Layer 4 of a small transformer language model trained on English Wikipedia (9 layers, counted from 0, width 128). Numbers have three digits each and are written without spaces.
In attention head 1, each number of a token's query is one row of weights dot the token's vector x. The head spreads its attention over the tokens so far by the softmax of query dot key.

Query weights of the head. A number n stands for (n - 500) times 0.0019.
q0: 486505452461496539486462505517425508562452522481496435524517469486446497486527475542488517466509478454563486530440486509484510583555501524539503496529509549573458468516445466489481550547543495553468433458494499423553442481473500488471522470519546528504535473480556415526532561514467494525565484492588472399517446439584533536608522513576424593517417464499485494477467510499530523536512
q1: 475453477562519496543502566419356519544444441529553539492640459496570506525438454535431566529545523491457487522550538543506521494488490516486393467510509542523405394480501476476541569463535446482479548493488486424486445514502531536454556484514486546501517520433487496545479485496505424544540477413501546463486564536484572576517492553481478547551584520515496522442503494508455529528445
q2: 457485572513492511439474544426405573484466528584558493568569444454430503457446443483513510455497574481536510473510464620495530520535562503553474449552482562476437479531456436551391543528477429482494503444468508407517470503528510600449488429576532520539535375451460420526536543537481519442536436469479479451546478508507584538572450621535587529527487528547548475473535469453464596524508
q3: 459394522518496504527520494391484551456442507480530541501478528485564529507425510434525496528581583507560360468472462509561540454478568489503430455500527530479450486442416528582529566551526494533475465503506532494488508547415531554435587515514534509462582445449493514535482487434560439484484475427546565497508491551457556483464478580442545482519524500513544558436515595460540565542443
q4: 510518565493455517547516385519512497475603457541455534494439569458486613514537588540511473544487504466488476509531560458431455448474485475522568552487401452422554459382578560449635409481497477490541575459544514553690489543506481518484523600459475500479475572509498509495454431479581474521466557511404552536599551485421474497513501516535557447465462389407444494423511499545542489472459
q5: 550455516570595513488475402514541419492547439430546678373419530542605438418576495590465409548567509523431475447455554517491387477460464505549532552432489464504559567509600452438512467445485544534483457419468535547554540460581528493637502559420442464507455607542500487454461495527563508550483510521409463517497482516519440466458563429510481582407539507529440553576399438429479542514536
q6: 646484540561480498466545427466558423467596452514517649435401515502563475385496522589495310644502555518516526466537524498400461433486558390500546497500472482444516535474521502459616448515498374500523463440483489545637563582502558411630446622438432533492528574613414434498422489565535550511426492488481479578591649500458433490523482476451411583513516444422454484506476395450452505523504
q7: 476474448494420543454590600455576419427521535591489586409533517531531498500488495572458396509698600561482489493507573520528448548543476522579387475603562470482366568481426476498383533485450494449522451503441535478407527534652515451531464490490477598441451541500532478536503475450516532554507442479529533444422472528581509370417503514536328550616442535513544528526438495494459516558509
q8: 438543444691592534408529460497743435574439475642458546511448425478544617488635465503324549393651543662236609455604432579388398418422575592542436611587585443526535428347491611310569440549398442408503599572503521660618505393574407497514560409602444497363486534403578427460435585418653570655469342510418482425545405475677475596586510339474443473565651494332432511419453505424620495620488
q9: 551631219508534434495399586713682565624361328418561561373482477688509413357401412584526577497467442475604698486363421493568482460347543539441484563363589459487542670506607427388485579574517525407596500410500727518421548386552613292403559390424465234518572588503478447572563526583643588551524569440571445434525428634450412370494601302458445528559544568597491494628369482509375594580367
q10: 356582510440415485341477713439460412662418691512239381581500393417303484506448447417636728362437603500650500527463682563631713427552547546490487363410462473593586570624474240554448604460439507780435594525472564364422360500410292615373588241454583581484377494525466500563470516685556532426672516514364389418524470407366583561379539648510726453485512601383433476459562556407497548464693
q11: 500531555545535535505552462506444422469563442368624741530505555518497541337610500601526396664536507413410564444484554543396524348244510480455489578515600605341642467511543522351551421487437488542470539406399432555535407586430500385642519634462237645308537675524419525475446423565510566566461553581433592584485585390367396382443599341544587570467540508536449605593427421608398526665382
q12: 440564518506517606491523517515619537513486622477478464527485464576321500664526627498502505566455522553448520589287463393470427425532577535546571403543396428554472447525559442534488520582550412567471559574279432485466549541437480478535649251431577425485524579462374461584652389370568445620618452386578469350498624449666548440473498389478430432629432394440577539485495529530468558480587
q13: 442615432468531474267601657422437461394460565495497487467652433495529531555464503467457521390514458434580487342601526610627644480573525518552409388492503611603586584684489489556378632479456571563405626648471487475296306633437472587532345511455677596422476475414406534686497588409465432563548389586475551335370438409525599338545444509430552598579381517478363528488607543266539600570552
q14: 440528368690473526418456332552335584375658488353482815261745552654569403710574487560476476482529533657413369471428542398714379337585452512303673552506441313505471508484653542429491514542380413227453530588467593468526497479497508541608656585488504342356543546479412615510574414378539349749651476472550535425411578530420515469393388538389418602521436545528481544572464398449503634594497
q15: 691534387467533395458409600364468700331547510570456698476328601526816497417333521393464573483549512523468434455328526584521569641650694454471137494653372424555575644254310518515324351603519375459333427497567584683614470633665609461606383497715596569545554503604474526426301408580384510415462466360600424364398369401480677551375405554364333652516545522616445583471795399507545461445623
q16: 607457557409510596600500531634523587552429503448492542503301394479484506563467557431534503603449574556373459615309370453416286537452670537465647404660462477604505442352651526552663330511511416398573492546424445603461647558405520506532643571632487608584429690650371640503497475430441456579398530451458495486515679355563467506345526481392465476383474387495655417523403548681500429478295
q17: 513696503406443455379429454616709675623388568580449576686474506476550497480451714369427541528653434435447518605574454473464477553465661418545440492397578590587600624592494471422474569404503344610514569447422449441468552589435565643486287450440553460543662667436465562713545352382528449602487447523480542483611513510571395409621316194352418569432390413460426513527450520379414394589464
q18: 544337572503342564628528491358333364395527595489521758494435447503482607432510494428526582468593578500607445418407514482661388603515651710366260527581445611505477521459533453519436405549600490530347582447520299593542605400618516682596445441517546590424317673630586463321289542709474461503611497444358399448430570566485527323405428608644372396385565667463383585611494526584603489622313
q19: 575420316497555421575426563514486639529442376555545561579567542503506420606318551676422293612815453469748560379535390419438530429366503475521256672411413694439553448483463524378470619729680482461410455300510673581610326503417575460370374516275515477255526490375671372369636464457774520422582452412493451553540543612373556612590512570560570475622377414570497623632570443439569567553317
q20: 462500661433570567597669481619520508728574474472624342428410541612592492668533574482430529330652497583323333640474569320436489480345645583283228524638458468358431417662619241527251475463586443815535408429382200239363647565400438671570561407561571762830578300392705478601465519361607474531668481385321401677694351570560591545427426338469400540543589424679746468404511516492550513473356
q21: 542536657659401429462488439567290681587405596412638630427272637677352522561378453531673644618431459291565439437403439546576433494596348396391387616435311410544566537554503491600368441494543523488617482527506423512556617471574517624450448428399564336675554518452454538425500424654415563542506509462259489531692526468443564485432581360488527424491486624381470520461644518746319349611689
q22: 534493403490579580377500440614823485250353511619455370579608437425515793487778682438517606372244336723458514472434439423213425492569497435604934510605534520660389520492549492377409803522646354429363577511474546681528649397345538492453352670432566282447574444463290532685392582369387444459389397557504458370804328421605541560412573416278495565461588677417470444500522640215617483591480
q23: 434547471496306474589478597433475540662654548365333021315591449600555537462517459541652496618454500573305515591360808473752661517561493588398585550463518432486557574760451155632317619481466491655378469291617383368612686565395452710376346429496891419569401344402534408488519244489496560393786646504484478696463399528552436319386522450508490477508523664318640184644601375412196753476716
q24: 551393424490661572380448515211592515305576533661431504467572576521521593439576534585303636500557536560421358146689708509269644477575483332325554542459641566613095481442652454513634588550389476485291525597500535628490685472526543334596470601437401607507543474471545539624490482372575431500252399503489596321336737587405471526452697343429352599504555369670570783694315405504585386619423
q25: 500535567460608491437599474615558575703525631494353463562606586460560654486412413422585745427383558528609375689381339533432808470503311559401612512578370452497583540385350473566693500516509458446572361576579403331485497543492338440400454636494322429454487529725368448328381532564641606364413424676572494592656458359185445439438569464658788410271491507405445500507547489466490491487578
q26: 441537556590610695548505412312613544652430547658470457575604570626500692573551483534601510615402316497497503366595484580358632430593343532647460338500336461209506479504363567536462306467356453436411454367684529622585523442497571434418452437687397575514656423517343523275341480694382594240459543602568604627447462166433382436476544591597373542497538426713449576568638529623520395497543
q27: 416497307513689674428442581493644518437369336523570626606721600473572418610420732406348633507605566689516429520650605348537606569234542645705299525628577418653369509404354682400375666405407576371457500524455464601399449520485522305340272507534483412432583398272537534644572658364555416545500483343560425278477576475651482401336650334309403527517586537472342685519408372558738481639663
q28: 416384360623559481419558249390369254518493319632620524296503686707408387512581535569473332434552581510437550391585733552518500437579571587195320563450395615532555420726548367548452334435619646544424474626569608403588598551527460469605633500477508619620620571590506503375494389665589423704541453593646437514302421538436476517407522401735458719400424589521490345407208632405381587510557
q29: 350409576601418488577560617545709453599458550394319257477592578420280324578409569414471500659486372519491466664645548483298420469371467551323447601543530641616633346583571397648470636284500475553429516529568456445512474629585570360648466526557617470614634394353453535503765620444668364408500638447450382541481646488493361683564217392633521603325704556556586375437448471331403515540655
q30: 700477470537599428313442523406271545613500446281681478497573544472628575344420533550429481397530457500542429606578454593678542414340614454333649477437603708776375452265445550446536595708652542503343550519563591513503385324539485592484568513448440358542367449535543466349473346639310506556637472454578431461506335663570513494490491395553698336611464503591484621228522597563649412568480
q31: 522429418448455745307489675633554431482399425516409330565472487520387420539686320487476543483355488454458443387510503433518459405643472484311591415309559732678399443607514412455469497407655426778222470617567329271548556597590565521619614654679416545469450561641367376637472698410374381525497483643686427740363388410486364394344604281514740559513420690460548490565440693582490576445630

Each question shows a short text with each token's key, already scaled and adjusted for position as the last token sees it. A number n stands for (n - 500) times 0.0029.

Then comes the last token's vector x. A number n stands for (n - 500) times 0.0065.

0 "|": 412567414539503601477603470511355558678433588603094813344297220369515655376543437584485498408399
1 " ": 342420454463465601442623453493403549698461538629194837340291275409442624314524443565541524306368
2 " |": 476408418412404579453586502551364539711469552570150803350274247442509614416542467533559497385400
3 " 1": 622356521370379508428569479526387553816546517601175867328265206463527651377456482627538555318357
4 " |": 665512558317369463407604485551319555735483571553156832304273218487489596451474552650577535359384
5 " 2": 599667664450419412378562498556362531793541520571200858332263196505552617452447515652603613314312
6 " |": 415649701453416367360580507580291567736490637554131866341261213491491564472467546674618571335380
x: 527333652564614480459769542372527552449498540652685613564504586766489456487307472529475535609505474600385635597493584488427577510525376570387613566380536466333470611543548498343566701545549518560427373630287382458487673514649576406557546451382330429506479484483493477535267465372492341679410572508471349560639250536493400497583467466580426400516458420493539597417521527385361620567439
Which token does the last token look at most, and with what share of its attention? 2 " |", with about 30%

0 " |": 429568384567497604514604516544355550618452601527105798300285221395533631433532468552515481461421
1 "\n": 421482394473475570475627451508380584661439593585108785306298246392518643438517441562468498463415
2 "\n": 455433445453465587508609479515363541660462586552083795326302259371475631423542438548439477461405
3 "===": 539418490421437589468619483550346496690506567526093803362242231372492625358525405577471494373368
4 "A": 668504594438395476416571448582463451759488578570192840371313176414536691353485458623583469391407
5 "ri": 608633662573379400461514492505511464740483554579203843409368229451534691418495466734541499409397
6 "zona": 427654621568387398403497483480444487631504612605268852361246293385582662428561441604540470441434
x: 633513608514684603430824522457505536423643577497527459497438468423563462360423370592510630520562480487411547650539624550386543425776503647417609415373657586396378491342541404323453625607572485539499515504383327485426500428610484439478584472470498519371370271525422570460184457483530288622430516660543345432596268642457446556645571556404515465483345596565541698474490515497480526515444
Which token does the last token look at most, and with what share of its attention? 6 "zona", with about 30%

0 " from": 442605408478534655512587503571404496652485526524197790322279212417509581391515471609495438513425
1 " 1944": 313501404438482668467625518549407434748480594622253835285239224394455577437539484641610507474285
2 " to": 423343486382411661440628525590352468685497534578214860354229142416513534383504469652562409405399
3 " 1946": 578340511398376606414598512531415409725482590631269820305241243409457554445548449639634496483287
4 ",": 610471566432368575443587519561403442645486540532168803294273284372550583436478481544526467462432
5 " and": 584590605497348528438535581585413425680512543538186783322308232380564585418502493533591482432431
6 " subsequently": 458638593570375419453562527617404473716554572584246767338313286385506550460488418636592484375340
x: 610337613569632566543834628467557549349698469490567543497434616582406470497532436493512666584495394503441568513550621733436553432709419486524592498416620562290378412446470492420489682493458605465600374476387398411475542526511444357552479410379512595441588492438497462417379437426399476606571530634581254431643381660403520519473505543512412422461535535547445495287478609421502613374554
Which token does the last token look at most? 4 ","

0 "ia": 409647332497444594460591538513426467664474630509241840389185233394587666449609465634537401417401
1 "z": 338484366440396561446568529488496452610455601530280851438252243417582672478583478643553410426410
2 " and": 439391450393419612436571562570403465626494549500230787332259225373542585420505485534535463444442
3 " lives": 569323594372362587402665523521436483665495529505240837336136146375502590386442439630594476392412
4 " with": 643477586434371561412605506544428409665512534445206791343219180403513561359530487607565501480429
5 " his": 598558638489373529330594455588469424692512483438205892356185231383516614417453431560569482444410
6 " family": 471700596627388440315636483510437424684551553483260859321144227406484646416484478664606415440412
x: 454513522580714616568765615426488533400735548584445351601426476465564511393336433432467642524359452397407506460588528627414478518681461522481545534319660534319524439546399629406380677641502594409519332491363413437627548494690563435561456507372508604534537434563536450483243366452459383785477465514473453406664346604465424447537600559562436419501453461514443556449524539405442533588697
Which token does the last token look at most? 0 "ia"

0 "ical": 411621383499441590448592507504493485619462609515264794416231317402524606458562391626531400370432
1 " girl": 329484370416421575439669477460457500634484610484278865338197270373456562460496438639631358408447
2 " television": 426364447386414575386600448448468486660500600556263839331208315360514564427541399620592411389420
3 " series": 614332526374419537371620390464451462673470635537294778310225277346479573413541461663593399398420
4 " created": 681482564437349552391608453547413441687499557528236760288219259412478601377557461627584445397392
5 " by": 594620610455359529389581470541407401711508563506209787314247209395534546338538483656566453459404
6 " Dar": 428691613623345361384545533447509371696524470570243954306254244425641603332491429653609455415397
x: 508561547590570605461732560477458538446511648672621396604441393464610481534350448380468466558382430542472523590517542562464608444640364471341571433377622630377621549393362404400560819607655522594464312652316506418561359431679543289568560478268528421352512354492500354549351514434438436540445486507519392409630364664620554516560577576372463453578367705606453544425617527461451517403558
Which token does the last token look at most, and with what share of its attention? 6 " Dar", with about 70%

0 " |": 429568384567497604514604516544355550618452601527105798300285221395533631433532468552515481461421
1 " 1": 307443361433384569464606493545384540786512569606149901324241159449548635380435451687559522341323
2 " |": 449361352399393570457613508558332545687451618565106845314268191458509623462473511662561513392386
3 " 2": 609345507338373455427582491565383536774520559605182868365264175496560611457435482685598582333299
4 " |": 662511536318355472407586537572333558676465660592109860340253194472507595476452512685618541377382
5 " 3": 596676651450418386401540487563361533744553582622195874358251177491553580481423485684617576335300
6 " |": 422633665448393384382533523563321541654476672610117849355272191476499572492436487698619528393371
x: 527394585620648426465766507370443543408566460574643612562538569761505440446307464548426515588506519606425594623533636475473571529453404588371644507405626493324463582463550523371563637563556536543439379629368428464534635487709568458602583508343308456430445500472468455487276461384518298709402534539423364488610300570537392502551490436566425423516523435462462632479469536430393606575403
Which token does the last token look at most? 0 " |"

0 "h": 395584404494433573471522493479519454560467621638346788450310267442544636463495443586549418452416
1 "our": 341456420446372575448505529438473438602461590584287782418252250443542600475486403620558488381444
2 " episodes": 403307432396422550436646438481414527626498598540276757301215246372483579426529442633603418356463
3 " than": 570346527399379579417602562567374423678499585478260802336239223413536518417511461619594485440423
4 " the": 592491540411359561390507450587414454701497537458198828356243266448513571425452427614551441484423
5 " first": 587611586515372455452520494548429504786538604518201765353306276414497547424421370655618518403372
6 " three": 462663615561405420374531433591438432726515522511222804330262244416525563473419408698606539392371
x: 499474538566692577528722594391476568495742557495603485576439590530501426552454402439460627558576493615425440552590580582430586419708367594402618449420485620430498487440569567385485587611423435444496346498413427415526456460579462325528469485300600608404506448548485476458299488288534444685390597431496483398756318607460329513561442606588334479524431542502406510473524548505437609421606
Which token does the last token look at most? 2 " episodes"

0 "|": 412567414539503601477603470511355558678433588603094813344297220369515655376543437584485498408399
1 " ": 342420454463465601442623453493403549698461538629194837340291275409442624314524443565541524306368
2 " |": 476408418412404579453586502551364539711469552570150803350274247442509614416542467533559497385400
3 " 1": 622356521370379508428569479526387553816546517601175867328265206463527651377456482627538555318357
4 " |": 665512558317369463407604485551319555735483571553156832304273218487489596451474552650577535359384
5 " 2": 599667664450419412378562498556362531793541520571200858332263196505552617452447515652603613314312
6 " |": 415649701453416367360580507580291567736490637554131866341261213491491564472467546674618571335380
x: 527333652564614480459769542372527552449498540652685613564504586766489456487307472529475535609505474600385635597493584488427577510525376570387613566380536466333470611543548498343566701545549518560427373630287382458487673514649576406557546451382330429506479484483493477535267465372492341679410572508471349560639250536493400497583467466580426400516458420493539597417521527385361620567439
Which token does the last token look at most, and with what share of its attention? 2 " |", with about 30%

0 "ent": 403609408499429605441584496477486501611472570476272783429308278426558622449552398638509451407447
1 " he": 327496440352427599466598547583441471648487548510281842334233269402511636401478441592571413440398
2 "ir": 374358469386381585463604493487507464646517561519278819355235271401440582441497446649599429375427
3 " to": 570345566387408575430595522599397465628500535546256796348198206425498578389504494626539440457439
4 " the": 585483563429370576417519449578424452682489521487179834355228264438507596409445442600513442525434
5 " royal": 628640626534325474352549451494493425690504530537245878335172284371514612399435394650652429356386
6 " thr": 439642516618365439414488440370523472667454525553211830360335306348541598396381382646583429401408
x: 452551539443646522549765754415453589381620550514615377703502434416579417586396397481537551697377422454613559452574512461628504429551392521364469352368603631384500444425649520387501513620601603581352337590366520456473418532680389577618468525328542407310707430473493385548354446427424460588493601541463625398654410640485450339554476542553387380557490613449421473346570624528461588477602
Which token does the last token look at most? 4 " the"

0 " O": 378636365404372581470529464447532509648505529595267865350385243440571665346470484603542418391430
1 "R": 346470391464372560434547483442492536687536641555269847374337259457606588467470490632537416326401
2 ";": 441389411401422567462598462540395520641455563522175760290259240337615575486541506561492450418444
3 " |": 562414466380414552456588488544374511633470576534110779286288244384560629434539494552516473449440
4 " T": 664531598426407411459557457454501536713533587594184845348359193390575608369469425585575476394398
5 "BS": 627607648446393427375542492471443506725568627539210898346239299392556578443500399682538470379362
6 " |": 441608662434428421371529468553360435703498675601136830325290230353587600442524501636561479364357
x: 481437516600612604445772448385502540398628449561614547639502516502597487494380468510464628517555489565346606706551482573444449559519425576391682483408617601305373619540555440346543716561435582486425392570389392463580542488658547465490557463392317476423519418501510417441340449273473434641528473636395403561669351537413469533535518505602462370476453539519442615481529610392489615439371
Which token does the last token look at most, and with what share of its attention? 2 ";", with about 50%

0 " Year": 387633387459448606388577491482469525625480599576210853377292303442457625394531448662493440342406
1 "'s": 352520435422449595393601485585507477650489530535262860390230293373450614443516422593547488367423
2 " Day": 390315524324379533399572517480505450648502559567264892338237248418522650396498480649552437393465
3 " 1999": 607335488386398584376519495507442457676482607636247820301244305392518578447574460631559501386336
4 ",": 634481571425373539432559509554431438640491551528190801280274282365567571428459485550540493442432
5 " d": 545667549502400429456531461439505384667501571595203803342358196335538622366424399670678443386379
6 "ying": 473700611610364419379572472555479449670513588537260837325229221367495584412447423702637465420457
x: 529473569510560606521617619385498572504564520471583372497601511580504423438451406518405639405487380510435488649503538675328460393582378688508606404353681469328509619516398659304500543554537600446486395628361562476531499525772485558603485481317480501542588584513421525498311522396403456588455494464543463396620392616506437394634646567488330410469442620443474612364513459381409591521557
Which token does the last token look at most? 4 ","

0 "ll": 375633386485403587455553497504449502600517600586305842445244239415552652441540397654534448391480
1 "is": 332474380431415551430557450525421493635494605544285805427199210410557657423574453597510459430393
2 " Plant": 430333518380355531434574475425484529635494607565220859392265243445527654434538442628492382364439
3 " (": 551429512398410554452556413535418534608490517600200723325295304376533610412506484567432408432378
4 "19": 656532571365389473388552433512448535756538554687224839354288196408530568379492447647512529398318
5 "46": 577669615426379453379544491509417467681526645659273811334245229441525594424560429632534500429308
6 "–": 443611630493432424386537508532411560639569597680255777435263254403510538447515435604547442390357
x: 570360547663654619366755601361481603478632534514578544491609770504462466325417425475608521532488502566498532576560572662574601465580517560422563499511540530241466566530388447529553626535503541290356406591386484455511345432644460497562452514490415456322469326478411580459307469466402385656561537496588573433558452590465360492593600509542484416528385432638515459416469561382475608398492
Which token does the last token look at most, and with what share of its attention? 6 "–", with about 40%

0 "and": 390628409491424616443539546492472445597488583538316782426295229491565627497531422635514401449442
1 ".": 402502422488487614515610550508352442559475558516160798340230241391522631434492450520533488470405
2 " As": 411377558403414611482611557561459420680472536499291737353375238412564565431425514602587507476445
3 " the": 528413513410387615411526475593438472685495530516173830352253271442523619410476451600517454474430
4 " series": 719452629462373533387643456534445434734542557528254832302202250343462617350509498728588440395368
5 " progress": 629653598565316491394568531479469443672524576544233841303217241348447597371426437663633480345448
6 "es": 500714583622322435385589509595413464689541587562251830347164189368444602351459495672567510400426
x: 551470668543599574597759580479532567361700617500527437531493625499437462386364474470339676545429396600323537507621639591583525419801443634507558381378712457188434543480540520418391515571476649452506316540495424468529569491566414487542482475467549420443522455574602451447272473328405407651419498526483363544548406565546344453624586511522373412331477522551428609384578573449473515528590
Which token does the last token look at most, and with what share of its attention? 1 ".", with about 70%

0 "ud": 389652391438431602488583463483476464626463582571249844381264229415529682444519436652546423375430
1 "y": 332510383390416522473580491541486470616460632531256819410236263409525649450546444639531443401432
2 "k": 442361409379407502459542466501503473599497628573273814419253252428584646464534467627519444406429
3 "),": 548420497390404575437569476553404475639498532503196751307282254390571579441514487526495456462431
4 " and": 612491568425369559442536538572404456657518535510176778329292220388556586410500478537551485444447
5 " later": 575628596505372445475529523569406456710553560558252752346323313418545528471467390634614498365376
6 ",": 481615582532352485431545499572431437636497534524184785296281312362525580417465480517537492457447
x: 573502626612572527488714556407539595406673516494530411594428546420529544456434434494471588587485445548421470542543514536503483453662478572477726483441520553338426501431481430434449599453562540513515286601511519382578432480617539481525566396463386571442488400441542462543358447414509438621517603518596385472592378592493465530533461513509348474563504468479485479421519567443452632426518
Which token does the last token look at most? 6 ","

0 "ter": 387606389519455568438588469489462467587452633527243808378291300386528604409566438659498434419445
1 "f": 373456496456457510487612487442518462584478628615316815470404255338518571375480371537539459430465
2 "ly": 427375448354423497453529532571435474604473636549283772382284305354540636471532407641530490428447
3 " (": 548418516394418538460560430551423521585489520603221722328305307346528604423499487564440437435381
4 "vo": 638527538469365515396565460510509513697549534582313768430336237346545642359456414638482465426371
5 "iced": 597638615492351462372520494564506535647548557601303714381295234416496628380495411671611475367384
6 " by": 417637631507396446382529455503424464670524584544253743364264194404535567326546480635527461435415
x: 555476564549587575553774612340509523333616474615490514526505613490579508512509407447562723477553466491445503635488526592447543422711370539373713357409585449365511563452390464342511571496478529436560311570464375520594470469655513437523541498473397487411405438476507376427284488464362555635507587527622405477607353572494404516541575580486464426507460541439529494436448466524483587446578
Which token does the last token look at most, and with what share of its attention? 3 " (", with about 30%

0 "-": 435565422537529596506578467532405512615452546561135799326274278376511633402517428549466457464411
1 " Network": 326499429428407600425601464436463470724522586523225864333232271431478608367565437623518486318438
2 ":": 437420433413440571463613459576373503674517569566177794319228294384532574403542444574452469415447
3 " Disney": 567325564340353490421594511467459431702528597572258938328205292377566575424504387657543459382385
4 " Channel": 693485578402339465350543473410455451700541670577260911324233261388551561402557411683528435366410
5 "\n": 540546591451426498359570423449372524695419584597107779330278310384537625433526471631474528462421
6 "-": 484595590464370455356557469558359451722447587560131870402227287320493630429554396592517480358326
x: 547455623535603524507900456490425603403694511502636426524488518514492513524503386353414553548473426646425505716556535675486439405661309629325599501449578517261461578484498488493527669562503541503459332524371385353512502509661484381461463362350422551307527437544514453435263505471531489612485576593553460579625395571472503523612582511627441501469393434375489474401503630554501678431450
Which token does the last token look at most? 0 "-"

0 " M": 368594425470418588475495427381539436634516554651276850336353243442608597372435447570573429415454
1 "ew": 382455454387363535483512557386518366592501594567367830439321253432593555445495392618586429454516
2 "ni": 424357443397374533453526518464476424623452586604307844429234271453643650462526440635542410411433
3 " and": 565390523388368566409531554567424464636489561521264769344279227366564569422495483531541467435448
4 " the": 597499571429356548407475471578443444688496525485206811349251293454530593406461446591538453472434
5 " he": 620677680609371421423539511578478447678504555566292851304273275384535626378438402630643422428382
6 "ir": 480681593558365401422539519467529459652534575541256806371255280423477562434462461676648441370420
x: 458424502610652501461794638453495619370591613572610343605543536549491355413342364428542609458479458477385513305507627602502446438604493580422587307465523367178494505404525560481408598554464484488535357593285380503605683430750483494605463572359532486559683451497508371517585459370379406607543640583500602435536364590465478469615545518589472413511309686558443451384521535525601572442616
Which token does the last token look at most? 4 " the"

0 "f": 370618411459419512479556470467512476576474652649317783423343260334517629408516443581555453418434
1 "ly": 329482383401396514443524511544474470595467630589320770385291282334528609482528402635540485413432
2 " (": 460414460401430562471554441554428535580480523618218723340309310355524606422502486574438441428372
3 "vo": 598399519453379556409575459513512511694541539589315768430338238343541643357458412639483459429370
4 "iced": 670493593434347510380539499561512532646540557605309712377297239414492630380499409668609470368385
5 " by": 571643613435386483389549453504426467671515585539259744365264198403531564327549480632528459435416
6 " Ed": 395696631611386375380508461454497438679526484671278905326293236403613611343535389620618467383396
x: 551442531541655615390705509459339691413458591530484416608569466490534460515423361523529523507354381587395594675545571647463495426651260460445554394480576548370493492420356481433686708546596562613457323523406524422624368505731524333672481459323483425410438290513524506480241501495494445568580604557540407337671363616532425468446589657387564416582426654502550441360519498436482623537599
Which token does the last token look at most? 5 " by"

0 ",": 441593400522518638507582515567403509607485541530188784291277282385544604434489479536485499468436
1 " King": 318523379354398593415660494509430480711512566551257923329199280428578638365457436636563451396373
2 " River": 401327521361344605428597481442452434636530606559281882338202248431571625393540472650597388409453
3 " and": 557379524391352607376558551600403467696492571532283786381234203381577549405471494582560447445447
4 " Queen": 678460624386353470359601492483444454674489558537266927353186269413537619397452471604553392380416
5 " Moon": 609654655507344405390539516443462404668481606576300910330235272366594601447482424627537435385437
6 " But": 422709612665389389391491534487456446653520595617285918317291249450604586388425473641532498448454
x: 498447458501645441587753698461550614295687571601639366609495423503574529504352502475480609464393476465347458604491491734551638491595329468528646308325541560250466443450436438423600822544513515613492385519330407514519410439595417556543559591405432515429460292519437444647200549433535501657438535674516418480691402664523415493542454489461428410529482610525466582349527460430497611448467
Which token does the last token look at most? 5 " Moon"

0 "==": 446533409515536578527631520491361483602450569483071823380247227401483632394556430564529450393362
1 "\n": 429497430476510592508619506497379511640464582547087799307294265399482669434533469548499482476416
2 "M": 440381493415404539507598487504459454708526551623198887366357197395546627365444436574586494391427
3 "os": 601376644435394511450586506465505391674485472561281877419355229402592648391465468619600528405453
4 "ley": 685501648420348426439532519486510422701477584569260872356241274418637682384532460654544509375439
5 " joined": 591643618505350506383594519545424492720513569542164794303215232421492603288544432597615457389397
6 " the": 477589590532347487407506447561428438723504527494137858352221263432478608378465447613554429494416
x: 607533586597664536414753662485507598407661521455533522574479537462514506422433451448452771579518496499427495577660451511441508452710440523412635412366505523318457511398455536434509645532569609520516299542460461363447415542677503397524441454431484508486460373479453444443312433439475478646494587514524407546623311609590424499576550501491372465561465421430434509383560511573473648467499
Which token does the last token look at most, and with what share of its attention? 1 "\n", with about 40%

0 " her": 442632350438522616444694511597465453642463533451263853341223247391494641424496438578589468431442
1 " family": 314528442361480598465723483535435469668506583475280846339175244385465646424508481642613391461418
2 "'s": 402434468383465630389652479605469457689511531466231906397182228369453635448495456579571494449422
3 " he": 579331652389392541426600512588462429665490542538282893331259288367492640385466408621615431437403
4 "ir": 673431596447358513405606502496504467650533580515262820371267284418441599439478472667646433392422
5 "lo": 582642602518404432428489491507483422640495623594293846430276324357505637415504433642575439422414
6 "om": 472630588532395449413484504500499457628534636555224847410253285370481642414492448652573395401405
x: 520455556470650522365765656508504610444681570525439402554531494443506417410502329427495617569466485487396576437514560608441407464768433673316685430433549520194487500463512534486358620545556524500566364579312503501537603475687414508501444542522390531492554283519519460467327546486508383666496559527483543455648342536426618418594541589536512442442477635543384607431476460458515477426462
Which token does the last token look at most? 6 "om"

0 " California": 394625353538416618423574463470418490675473658539249855347219286408597611481598415643525422439373
1 " |": 402488361487458609486612497550354516640466582513141795294282236391548620432541499564503455472434
2 " 0": 442320387370392522443635448528407533766535572594188836303242145390562602406482513656518495357289
3 " |": 600390456325382513438613500557310513708504582547134844305267173462505623464467535681583477394366
4 " 14": 687526562353373442395578495580393502730580553639189863328249132504521612485432481722627535346300
5 " |": 559661633342374415393579530594275564671493679600114850331259182490513582465472491706630530387369
6 " 6": 373674661489451351385533489567347533725563614638161858344223145467551595475455456686634558337312
x: 487407495637636499435902497441595627502638478595636441495488643707550427495339446484456536695462515681408532598638590557297506485613358542364557466311596518341515511428571421340650686486491608511356354581384479515488518441594473291562499472490548501289510333548500430498319461257454370757408527519521442418687285554454332450621579461523475524545600589576467596356467423458423643485497
Which token does the last token look at most? 1 " |"

0 "8": 357615355586394582450601523488444520610489657603222860382236208469531547510522410667516507376338
1 "–": 338470396468403551441571538510428527569510606641300794430290236401508499495438426632540443402360
2 "1980": 447330366428418547437547475475448454622442632659267777361236251398472487488531433668537510407306
3 ");": 557420473402420549450594467527381485648484551519157734303293226381591569481535468561511434457443
4 " and": 623493566442374555448530532566404458671516543521171784328302230368543582409489475549579490436440
5 " latter": 605628614475367428383550509530418434712542582497240842338286264423475529467431430627629488341328
6 "ly": 501642632568391416391528485624412476693564634509294789357283321384467561453491435633597512379402
x: 566375618562652574526663529481533524360686464427534488560502623555520457501432500500543777488536370584355448594550641637482391477764574435530585585434639550291394420505389537506554604589472611549567359527342426407562539405551484373563511446464507514410506487377530456435371538361446342652435560600525408475579382525373491411535497593568375392381475584533516508362498558413452602413565
Which token does the last token look at most, and with what share of its attention? 3 ");", with about 30%

0 "ni": 387629366530411600447549502477451452601460606582311851417203281398623622488559428663566368424414
1 ",": 375496385460448640455600505578408518623474554550218790298260276366557585442496479540489491430432
2 " who": 365406528349438632454661604580416427623470565492218863357226264361554630430480542612592445455383
3 " is": 543347589382337647408625508559397462667507514497237865367198144383486559340460484641519522409393
4 " sent": 726510620509346542417614507499477434706465522580196814268272193375482632373471420644653491330433
5 " to": 632620627557345516397600512607398465688509533536207869353145236424525587367507482650554457447457
6 " Earth": 483686622635349387344545542469458400693538612545252960353219219381535607411484399647549466454389
x: 585535586511605458491930554480553647449704613525543366485591415493564543515393423365436634475332470565483582629501581656453580518672446508501563410314601553274406528446370475314479625673626513549479376609224298449600430386762455485491556584293456524472532321515443516521300499385507420749310513538530367409521404630495489494569600584492466532470500564515386647478489539350441536474523
Which two tokens does the last token look at most, in order? 0 "ni", 6 " Earth"